Layer 7 of a small transformer language model trained on English Wikipedia (22 layers, counted from 0, width 96).
A neuron adds its activation times its output weights to the MLP's output. To switch it off is to set its activation to zero at one token and run the rest of the model.

Output weights of the MLP neurons that the questions are about. A number n stands for n times 0.0085.
n10: 12 -2 10 45 -25 18 -20 -10 -18 1 -2 -17 -15 11 7 -13 -21 2 -29 17 -9 1 6 -4 34 -24 33 -9 14 22 -14 -28 -21 18 15 -19 -18 -16 -14 -15 10 -28 -6 -25 16 -13 -16 -9 13 6 11 5 11 -10 29 21 13 -6 25 34 10 -23 11 5 18 20 16 11 4 17 28 37 27 -16 8 -6 -22 -32 -5 -3 5 -22 15 -7 -1 -15 7 -15 11 25 32 -12 5 -13 6 -6
n21: -11 12 -23 -9 6 12 13 15 15 -25 10 -22 26 -45 -5 -32 6 -17 17 -2 -14 21 11 -41 -11 23 -4 -26 10 -19 -3 28 43 -14 -9 4 -29 20 52 2 -17 1 -19 2 8 -23 -12 28 9 -11 15 47 24 -14 -9 19 -14 -5 16 5 16 -11 -32 -6 19 -14 17 -9 -20 28 -12 -6 -22 -9 2 46 -42 14 4 19 2 5 3 12 17 7 6 15 -7 -27 -1 -12 28 -12 -9 1
n24: -23 -4 -9 25 20 27 -10 28 -7 -9 -9 -24 7 6 -22 -20 0 -2 -25 -17 20 -8 -14 -3 -26 8 17 4 -4 16 20 -16 3 14 18 25 5 -3 -8 36 15 1 1 -25 29 32 -8 5 9 -2 6 19 -22 -7 -7 -23 -7 -18 -10 2 -36 34 -13 6 10 -4 -4 20 -11 -8 2 -19 1 11 2 18 5 -8 -25 7 22 15 -4 -5 11 -17 -18 26 -14 -9 -4 -14 -16 3 15 -10
n39: -14 -9 4 -18 -42 22 -7 3 19 23 31 9 20 55 -2 8 4 -10 -4 -21 -1 -1 2 -17 -22 -34 9 -36 -14 -29 -18 -1 15 -28 -12 15 3 9 7 15 -27 3 -5 10 -25 25 -13 -3 -7 8 8 -27 33 26 -12 -18 -10 3 26 -5 25 13 -11 32 0 -10 18 14 22 -14 -5 29 1 -33 -9 -4 -25 -6 21 -6 -16 -2 4 -7 -8 -32 -10 13 23 14 -3 18 12 9 20 1
n62: 14 13 11 25 19 -21 2 3 19 -5 1 24 -41 -13 -4 7 -38 -10 -9 -29 -9 -34 3 1 -17 -8 13 -4 -17 -7 -10 11 -20 -39 -18 2 -27 -17 -3 9 3 9 7 -15 -18 -50 -18 -10 -22 11 29 -14 -4 10 -22 35 17 7 11 -7 -14 11 -20 29 -19 -15 -13 -33 -15 15 -12 27 14 3 6 -16 0 5 6 26 18 12 -17 -11 12 6 -18 -16 0 -6 -2 -28 12 -6 1 14
n90: 18 -1 20 -23 -6 -17 0 -19 -1 5 9 -20 28 1 -13 4 21 34 -1 16 -24 -8 -35 -13 -2 -2 -15 1 31 6 15 17 -13 21 17 13 -23 26 10 -35 -37 13 8 -7 12 -5 0 -24 -3 -16 -22 -27 12 35 -10 95 36 2 27 -30 48 -41 27 -31 16 -10 1 20 31 6 43 -24 -43 -32 -2 -58 -5 -10 17 -9 -43 30 -29 36 11 15 12 -6 28 -42 -24 41 1 17 35 24
n94: 7 -9 -3 -9 -8 34 -6 9 -28 -14 -3 25 -21 7 14 -6 -22 -14 11 -25 26 14 35 -1 -14 8 1 4 1 -54 -12 7 -36 12 -14 1 10 17 2 2 16 -18 -9 -11 12 -14 18 1 -14 15 16 -6 9 5 -14 62 -15 -15 -11 3 -16 3 -41 -6 1 -8 29 -13 -10 -12 6 16 -9 -10 -1 22 34 -3 15 -34 -6 -11 14 9 17 6 -11 -7 -14 -6 10 -15 -37 -3 0 -11
n123: 23 -19 10 13 -10 14 -5 6 17 -33 -4 -31 2 -20 -4 -10 28 -4 -21 -12 13 44 -5 8 7 0 0 42 14 22 -6 19 -24 6 31 12 17 36 -1 16 -24 21 -3 47 27 -20 -16 -2 22 6 0 35 33 7 -37 72 -17 1 29 -39 1 -8 56 -22 -27 -4 -10 -26 14 9 24 3 32 3 -19 -19 12 -10 -13 -16 25 11 -40 -6 1 -10 -1 1 22 -14 6 21 27 -15 19 -36
n126: 8 -34 24 21 -1 -19 -13 -23 -34 14 7 7 -47 -43 6 -19 31 -7 24 17 -8 19 -13 9 -28 -7 -22 -48 3 5 2 -19 -28 10 30 5 12 -35 -7 4 33 -35 -48 -1 -24 40 -22 -22 -35 8 -14 32 21 23 -12 -49 15 -34 -15 -18 40 -1 6 17 -20 -48 -19 -20 5 2 -35 1 -7 42 -16 68 -28 32 -8 5 6 -22 -24 6 -11 -27 -52 -17 -32 25 28 -17 21 28 -7 8
n136: 16 8 -29 -5 -13 10 -5 4 -13 -4 -25 13 -18 -9 -1 -2 -35 7 -1 -2 10 -18 -35 8 -14 22 -2 -17 20 -5 2 2 -2 -9 18 -20 11 57 -37 -22 9 8 -4 18 -16 6 -11 2 -36 -3 21 14 27 14 7 -4 8 -21 -12 14 12 -20 15 -23 -1 28 31 -6 4 -32 -4 4 25 -24 -6 -8 -18 2 -4 -2 -12 -5 11 15 4 -11 -22 -10 -2 0 -23 -7 25 -1 21 -13
n143: -37 4 27 -39 1 17 24 1 -9 37 13 -4 7 -11 -10 19 32 -16 -9 -28 -1 27 7 -24 -23 -2 51 -14 5 11 5 -3 18 -21 -8 4 33 22 12 -31 18 17 13 53 -7 10 5 -6 20 11 -13 -5 1 -1 -12 27 25 10 -28 1 -11 -12 9 -7 58 -2 35 31 -9 17 -4 -5 -5 34 -14 -10 12 19 10 -13 9 -10 -27 -13 36 -6 14 -5 -4 -4 -12 38 12 -24 -3 12
n176: 1 -7 -29 -37 10 2 25 25 10 18 -14 13 14 -27 16 -13 11 7 24 5 11 -1 11 -20 17 -4 -3 -6 -14 0 15 -12 20 -18 48 -24 18 -11 -5 -9 -4 19 -20 14 -19 6 -9 -11 6 6 23 2 -27 -13 37 -14 1 -23 -4 -14 3 -29 35 1 -5 0 -16 -24 9 -4 18 21 5 1 8 -16 18 9 15 -4 7 21 -10 1 -11 -8 4 -10 -10 37 -7 21 -7 -31 7 16
n188: -9 8 17 33 0 0 4 20 8 -31 41 -11 18 -9 -8 -19 -19 -1 -6 -30 8 8 -34 -6 -14 -24 -29 -36 2 -6 -3 0 9 -16 -1 -20 11 -22 -1 -7 -6 -2 5 -5 2 14 -19 -14 -34 3 -16 -9 -3 -3 -3 -9 19 9 21 -12 5 -4 -10 1 -30 16 -4 15 -31 -9 12 -21 10 -17 3 24 0 1 23 3 0 8 29 8 -23 -6 26 28 11 7 6 -19 -1 -7 28 -16
n194: 1 10 30 41 11 -18 5 12 35 18 -5 4 21 20 -8 -3 1 -11 20 29 -36 27 -44 -10 42 -19 21 -11 7 -28 -7 11 -13 0 24 3 22 18 -5 -25 -13 16 -9 -22 1 -1 6 -16 19 -8 -13 -32 -20 -11 -12 85 -25 -12 20 9 43 8 -4 2 14 11 -20 -6 6 11 29 -2 38 8 -25 9 -4 19 -5 17 4 22 0 8 11 -10 -4 19 -4 7 2 18 6 3 -14 17
n224: 14 1 -10 -6 14 18 26 15 -12 -23 -13 -8 -6 47 -34 -34 37 16 23 50 12 29 -6 -14 -26 -5 7 29 40 0 -4 45 -3 -24 9 11 36 13 7 4 -31 11 27 -26 11 8 13 -17 23 1 3 19 -29 -3 23 65 23 -17 -17 8 26 -2 -15 4 1 24 -34 -1 3 22 23 34 9 28 22 16 14 -28 13 15 0 23 -30 -2 6 11 6 6 -1 17 10 4 3 -12 10 -25
n233: -14 -12 15 13 48 9 -11 -7 28 -15 3 8 -26 11 -19 -11 27 -9 -13 4 -15 -24 -12 5 -22 -4 16 1 -16 0 -12 -14 -33 1 2 -4 -14 -18 -17 0 -5 12 -1 -7 -29 -8 2 -12 10 -10 -8 3 -3 3 -3 -46 5 -4 -3 10 12 6 -7 -2 10 -13 5 -9 -1 -5 -10 15 -14 1 -4 -9 -18 3 -22 -7 12 -12 1 -9 17 -24 20 11 -37 -6 1 16 -15 -13 11 -3

Each question names a token from some text and the token that comes next. It shows the activations a of the neurons there, in the order above. A number n stands for n times 0.057.

Then comes g, the gradient of the next token's log-probability with respect to the MLP's output, scaled to length 1. A neuron's effect is roughly proportional to its activation times (output weights . g). A number n stands for n times 0.0043.

"asketball", then " k"
a: -1 -1 1 -1 0 -1 2 4 3 1 11 3 3 1 11 0
g: 65 -5 24 -11 -9 28 -21 0 2 20 0 -33 5 20 -25 -22 -27 -7 -44 7 7 51 -22 19 -38 11 -47 -12 3 29 -5 -32 14 10 32 7 17 -24 9 -16 -41 -18 -15 -5 16 -14 36 23 32 -24 17 -15 -22 28 55 13 30 -26 -17 9 8 18 29 -18 0 22 22 -62 -13 -1 -23 -25 -21 -4 27 -27 3 -39 6 25 10 18 -43 -2 -23 -3 7 -5 12 22 -29 -8 15 14 20 -12
Switching off which neuron hurts the next token most? n224

" route", then " began"
a: 0 -7 -4 2 -2 2 7 0 2 -1 5 10 0 0 10 0
g: -11 -22 -9 14 -2 -24 -2 -8 -63 28 -13 21 38 46 -16 27 21 15 -22 13 -19 -9 -7 25 -8 33 -7 -21 -1 -14 13 28 -20 -12 -32 11 33 24 30 15 -14 -13 1 -14 30 19 38 -18 -34 -4 16 33 -24 -7 58 -5 -1 -23 -12 -29 25 20 -36 34 -11 -17 -59 12 -29 15 26 40 8 11 -28 -3 0 -2 -12 -27 -47 -29 -16 -3 8 0 -2 -5 -5 -18 -38 13 4 -21 11 51
Switching off which neuron hurts the next token most? n224

" a", then " contract"
a: 0 0 5 -12 -1 -3 4 3 -1 -2 -3 0 0 4 3 0
g: 7 27 -5 32 14 2 -1 -19 -17 -24 -22 -25 13 9 -41 4 -28 2 -17 33 3 -11 -9 -21 -2 26 -52 9 -10 7 -23 -36 -19 34 19 -2 2 20 -23 -32 -72 -7 19 15 43 -8 -59 20 12 -45 -25 -28 -56 16 -14 12 -9 -12 -11 -30 17 -32 2 -39 13 -9 -10 -14 -39 4 15 16 16 -24 4 -15 -12 51 9 22 -33 -16 33 -1 -1 4 2 -5 38 -28 -22 10 -5 -12 -2 10
Switching off which neuron hurts the next token most? n39

" began", then " as"
a: 0 0 0 -1 1 0 2 94 -3 1 6 0 1 4 40 -3
g: 4 -9 48 41 -5 3 -21 -19 -5 -45 13 -2 -1 -26 18 0 14 -2 -27 -10 12 61 -35 -11 13 32 11 19 -24 -19 -7 -11 7 -25 5 6 -9 -13 -24 -14 -60 40 48 -7 37 23 13 -14 -9 21 3 2 11 12 -44 -9 46 29 53 -18 15 -24 -34 -1 4 -2 25 8 -24 35 -14 25 9 9 -10 -13 2 31 -7 1 -20 -12 2 11 6 -16 -28 -46 7 30 -12 23 0 52 -16 34
Which neuron, switched off, raises the next token's probability most? n224

" the", then " only"
a: 0 2 -3 4 -3 7 8 4 -2 1 0 2 0 7 2 0
g: -22 -14 -5 2 6 14 4 -32 31 -25 -8 45 7 -22 -29 -35 12 5 44 -25 -19 50 -40 -4 -22 -47 29 -13 -26 -38 10 -2 -6 -19 35 22 36 -28 -18 -20 23 1 -39 -41 0 -16 -10 -4 -28 -16 6 20 1 -22 -23 -31 -16 3 -28 18 -3 32 10 -3 -17 -4 11 -47 6 47 -12 -26 42 -13 -5 41 11 -7 -56 21 -24 -15 1 -10 -4 1 13 -13 -42 -9 -2 -10 32 -13 8 0
Which neuron, switched off, raises the next token's probability most? n90

"ond", then " test"
a: -2 0 -5 3 14 14 1 -9 1 -2 11 1 0 -3 2 2
g: 28 4 -27 -6 -41 -9 39 13 5 -12 -30 -33 3 -32 5 17 15 17 -35 -11 32 2 25 2 -14 6 17 21 7 45 -22 -30 28 22 25 13 13 -11 6 5 -17 11 -28 30 -1 -17 13 28 -1 1 -7 -14 -3 37 -26 28 35 -26 -41 27 -10 -42 24 21 -29 31 -36 -34 18 -18 43 -32 -10 20 -2 -11 6 -28 16 -14 -16 -43 64 17 -2 13 3 24 3 -21 -19 21 42 10 5 36
Switching off which neuron hurts the next token most? n90

" F", then "B"
a: -6 0 0 5 1 -1 0 -1 2 1 6 6 -5 -4 4 0
g: -45 -25 -60 9 9 5 -11 -46 8 7 -37 46 -19 14 -15 31 5 -1 36 -19 20 -7 -36 -17 -4 27 -18 34 -15 -13 6 -44 -51 20 -12 0 -27 6 -10 21 -9 -3 12 -8 35 28 -6 5 29 13 -5 21 2 15 -27 -14 2 15 1 -26 12 -15 4 -23 4 15 -14 3 -9 12 -58 -4 -12 5 -22 -23 -7 41 -16 -30 19 14 8 -36 -26 52 -29 -52 21 0 -25 18 -15 -3 -36 27
Switching off which neuron hurts the next token most? n188

"ip", then "ley"
a: -1 -3 -4 22 1 9 0 2 6 30 1 5 -28 -2 3 -1
g: 13 2 -13 -16 -62 -18 47 52 4 20 -19 -12 17 -19 -7 30 -39 0 17 4 -25 -18 58 -27 -18 -6 -8 17 29 -24 25 -41 3 -20 38 -9 -21 39 28 12 16 27 1 -10 -8 0 24 20 -39 -15 -22 -21 10 -17 -4 3 -5 -4 -8 28 9 -18 10 7 14 57 -2 15 -2 -4 -22 15 58 -30 6 38 -23 14 4 11 -21 14 -1 15 0 30 -17 -20 -25 23 -10 -16 -17 -25 17 -53
Switching off which neuron hurts the next token most? n136

"g", then " ("
a: 4 -8 0 3 -1 0 2 0 2 0 -1 1 -33 0 -6 1
g: 29 31 -42 14 42 20 -20 18 3 -32 -7 -39 -22 -3 7 1 39 3 -47 24 -3 3 -25 28 -3 5 30 -10 -21 -19 22 48 17 30 18 35 3 22 19 -2 -2 -12 -7 11 4 12 -39 21 3 -21 -3 20 -25 23 -14 21 18 -20 -30 -17 44 -42 -6 -14 -21 4 -26 25 23 18 44 -23 17 -11 -22 -12 8 -33 47 16 29 -6 -50 8 54 5 -13 18 -39 -15 -26 3 -13 8 2 13
Which neuron, switched off, raises the next token's probability most? n224

" Con", then "sequ"
a: -3 -1 2 -1 -18 6 0 0 2 0 0 0 0 0 3 -2
g: 8 -20 46 43 -17 -7 -23 12 -20 -16 14 -16 37 26 19 11 -11 -7 -16 5 23 -24 -11 48 -27 -9 -6 -8 -15 -13 -14 -43 29 -12 -26 1 17 23 -46 2 -33 -14 -16 -50 9 -2 -39 0 24 9 -10 6 33 -28 26 -27 -14 1 42 15 49 27 -18 2 15 8 22 -23 13 -19 -1 -15 -29 -28 -28 35 13 11 -18 -18 -27 -11 -37 -4 7 -4 16 51 8 17 45 -25 -30 39 -6 -16
Switching off which neuron hurts the next token most? n62

"its", then " have"
a: -1 -5 0 24 -1 -4 2 1 6 7 -1 4 1 8 11 1
g: 27 8 16 -41 32 36 11 -5 -27 15 6 21 -6 33 -12 25 -18 -46 -27 9 35 13 -4 22 13 -9 18 0 -7 -33 -14 -12 -15 -16 -16 -25 18 -53 17 -23 -61 -14 -18 -6 -3 -16 15 -31 -31 -28 34 -19 -5 -17 -45 -10 -10 -10 14 39 35 -21 3 13 -11 23 -18 13 10 -50 5 55 -25 3 0 -11 -5 -11 -6 33 -16 19 -5 8 -13 -23 23 -2 -13 57 -29 9 -26 -27 33 22
Switching off which neuron hurts the next token most? n39

" of", then " Broad"
a: -2 -1 -4 0 -4 1 0 -4 -1 2 13 3 -1 4 4 -2
g: 0 -23 -2 26 2 6 -41 21 -1 18 16 -4 -24 -26 58 -14 64 -4 13 63 18 3 13 -14 22 -6 -4 -18 17 20 -23 -47 7 30 -10 26 -21 3 12 -3 6 27 -10 32 9 19 -1 6 42 -3 44 23 17 20 20 24 14 5 -28 -5 37 25 -17 -46 4 -25 21 4 -46 18 -15 31 -7 36 1 3 16 -6 -32 -3 11 2 -26 -16 42 34 -7 -26 -8 -40 -39 25 -3 2 -6 -5
Switching off which neuron hurts the next token most? n143

"\n", then "==="
a: -3 -5 -4 0 -3 10 5 6 -1 -1 0 3 1 2 8 0
g: 25 -24 -22 4 14 -17 11 11 13 -34 6 -29 8 -1 -4 9 10 18 -19 8 58 -11 2 -67 -7 37 21 9 24 -42 6 45 7 -25 -11 42 -16 -10 17 -34 -41 -14 24 -12 16 6 38 41 30 -15 21 -8 -6 26 39 14 6 -23 33 25 -19 17 -27 -26 22 18 1 -13 2 24 26 69 17 -12 -24 10 26 -10 -24 17 -34 7 17 -13 29 -24 4 -1 12 29 -9 -5 19 29 12 -8
Switching off which neuron hurts the next token most? n224

" and", then " Spr"
a: 0 4 -1 -2 -1 6 1 1 -2 1 0 1 0 6 5 0
g: -13 -5 34 1 15 22 -29 -4 1 25 -17 -54 63 -8 -10 2 -19 -11 8 35 -1 -10 -26 10 3 46 11 17 1 6 -6 12 34 12 27 4 5 26 -5 13 20 -1 27 8 7 -13 26 4 -10 4 19 -21 -52 5 27 42 30 41 23 37 16 6 -12 -1 39 -39 -2 -4 -27 28 36 -7 25 -3 57 27 8 -47 -15 11 10 -17 10 -1 49 -37 5 31 24 -17 -17 32 1 11 -21 -24
Switching off which neuron hurts the next token most? n194

" B", then "eat"
a: -6 1 1 6 0 8 -1 3 0 0 0 0 -3 1 0 0
g: 9 -12 11 8 7 -70 -5 -13 21 46 -8 0 7 -3 -34 21 21 -9 -8 -21 -7 -21 -24 -21 -10 5 -9 27 11 -6 27 -35 -22 14 -22 25 -35 54 -3 25 -40 -27 12 -22 -12 24 14 6 -18 -15 -28 -6 10 19 30 -7 1 -41 21 -43 -15 -4 -32 -23 31 28 -20 -8 21 24 -1 3 -21 29 51 -23 50 -2 -9 -14 7 -11 -40 -14 -18 26 5 -9 -13 -39 14 3 63 4 -12 14
Switching off which neuron hurts the next token most? n90

"ands", then " than"
a: 0 0 -1 5 0 30 3 -2 1 -1 -7 1 -3 -1 -2 1
g: -2 38 37 6 25 7 -24 -29 -37 44 10 11 -25 -13 27 17 5 -14 -14 -17 25 -22 -18 -25 9 -27 -11 -11 6 25 13 -10 -18 4 38 -40 -3 -7 44 10 -58 -7 -21 -40 -43 -31 -33 -47 11 -18 -18 -35 -24 42 -28 7 6 -23 39 -1 -16 -4 15 -21 -4 20 -11 8 -21 19 -29 15 -27 -8 31 4 39 4 3 0 -7 16 -46 -35 -9 3 35 -6 -4 27 -39 18 4 -17 -13 -5
Switching off which neuron hurts the next token most? n90

" beginning", then " on"
a: -2 1 -1 0 1 -1 2 94 0 0 4 -2 -3 1 59 -3
g: 31 -32 12 -9 -18 -21 -16 45 40 -61 0 21 -12 -5 14 6 9 37 -13 30 -1 1 21 14 -17 18 5 -2 -17 -36 -3 2 29 11 -12 -15 -3 6 -28 75 -3 -4 -10 -11 19 -25 35 -4 -15 22 0 31 8 -22 -13 -18 21 26 -36 -15 25 -13 -2 7 6 28 26 -13 16 23 40 38 21 -3 -13 -26 35 -43 -31 -21 4 6 30 -25 5 3 -9 -7 -30 -12 -57 29 37 17 -26 -22
Switching off which neuron hurts the next token most? n123

" to", then " the"
a: 1 0 -2 -2 0 1 0 0 -2 0 -1 0 0 1 4 -15
g: -9 16 0 -20 12 -1 -6 2 -7 -1 4 -11 -22 -49 -1 1 -7 32 33 -2 2 18 20 -24 6 3 -13 3 -10 17 -7 45 -6 0 -15 -28 -6 55 -26 13 6 21 24 62 -6 -7 10 -5 13 41 -40 8 76 21 -55 4 11 13 5 7 -11 -24 64 -25 20 -1 -18 59 4 3 18 41 12 -10 18 16 -3 10 34 23 15 -3 9 5 -17 22 14 4 23 -13 15 -58 3 17 20 -3
Switching off which neuron hurts the next token most? n233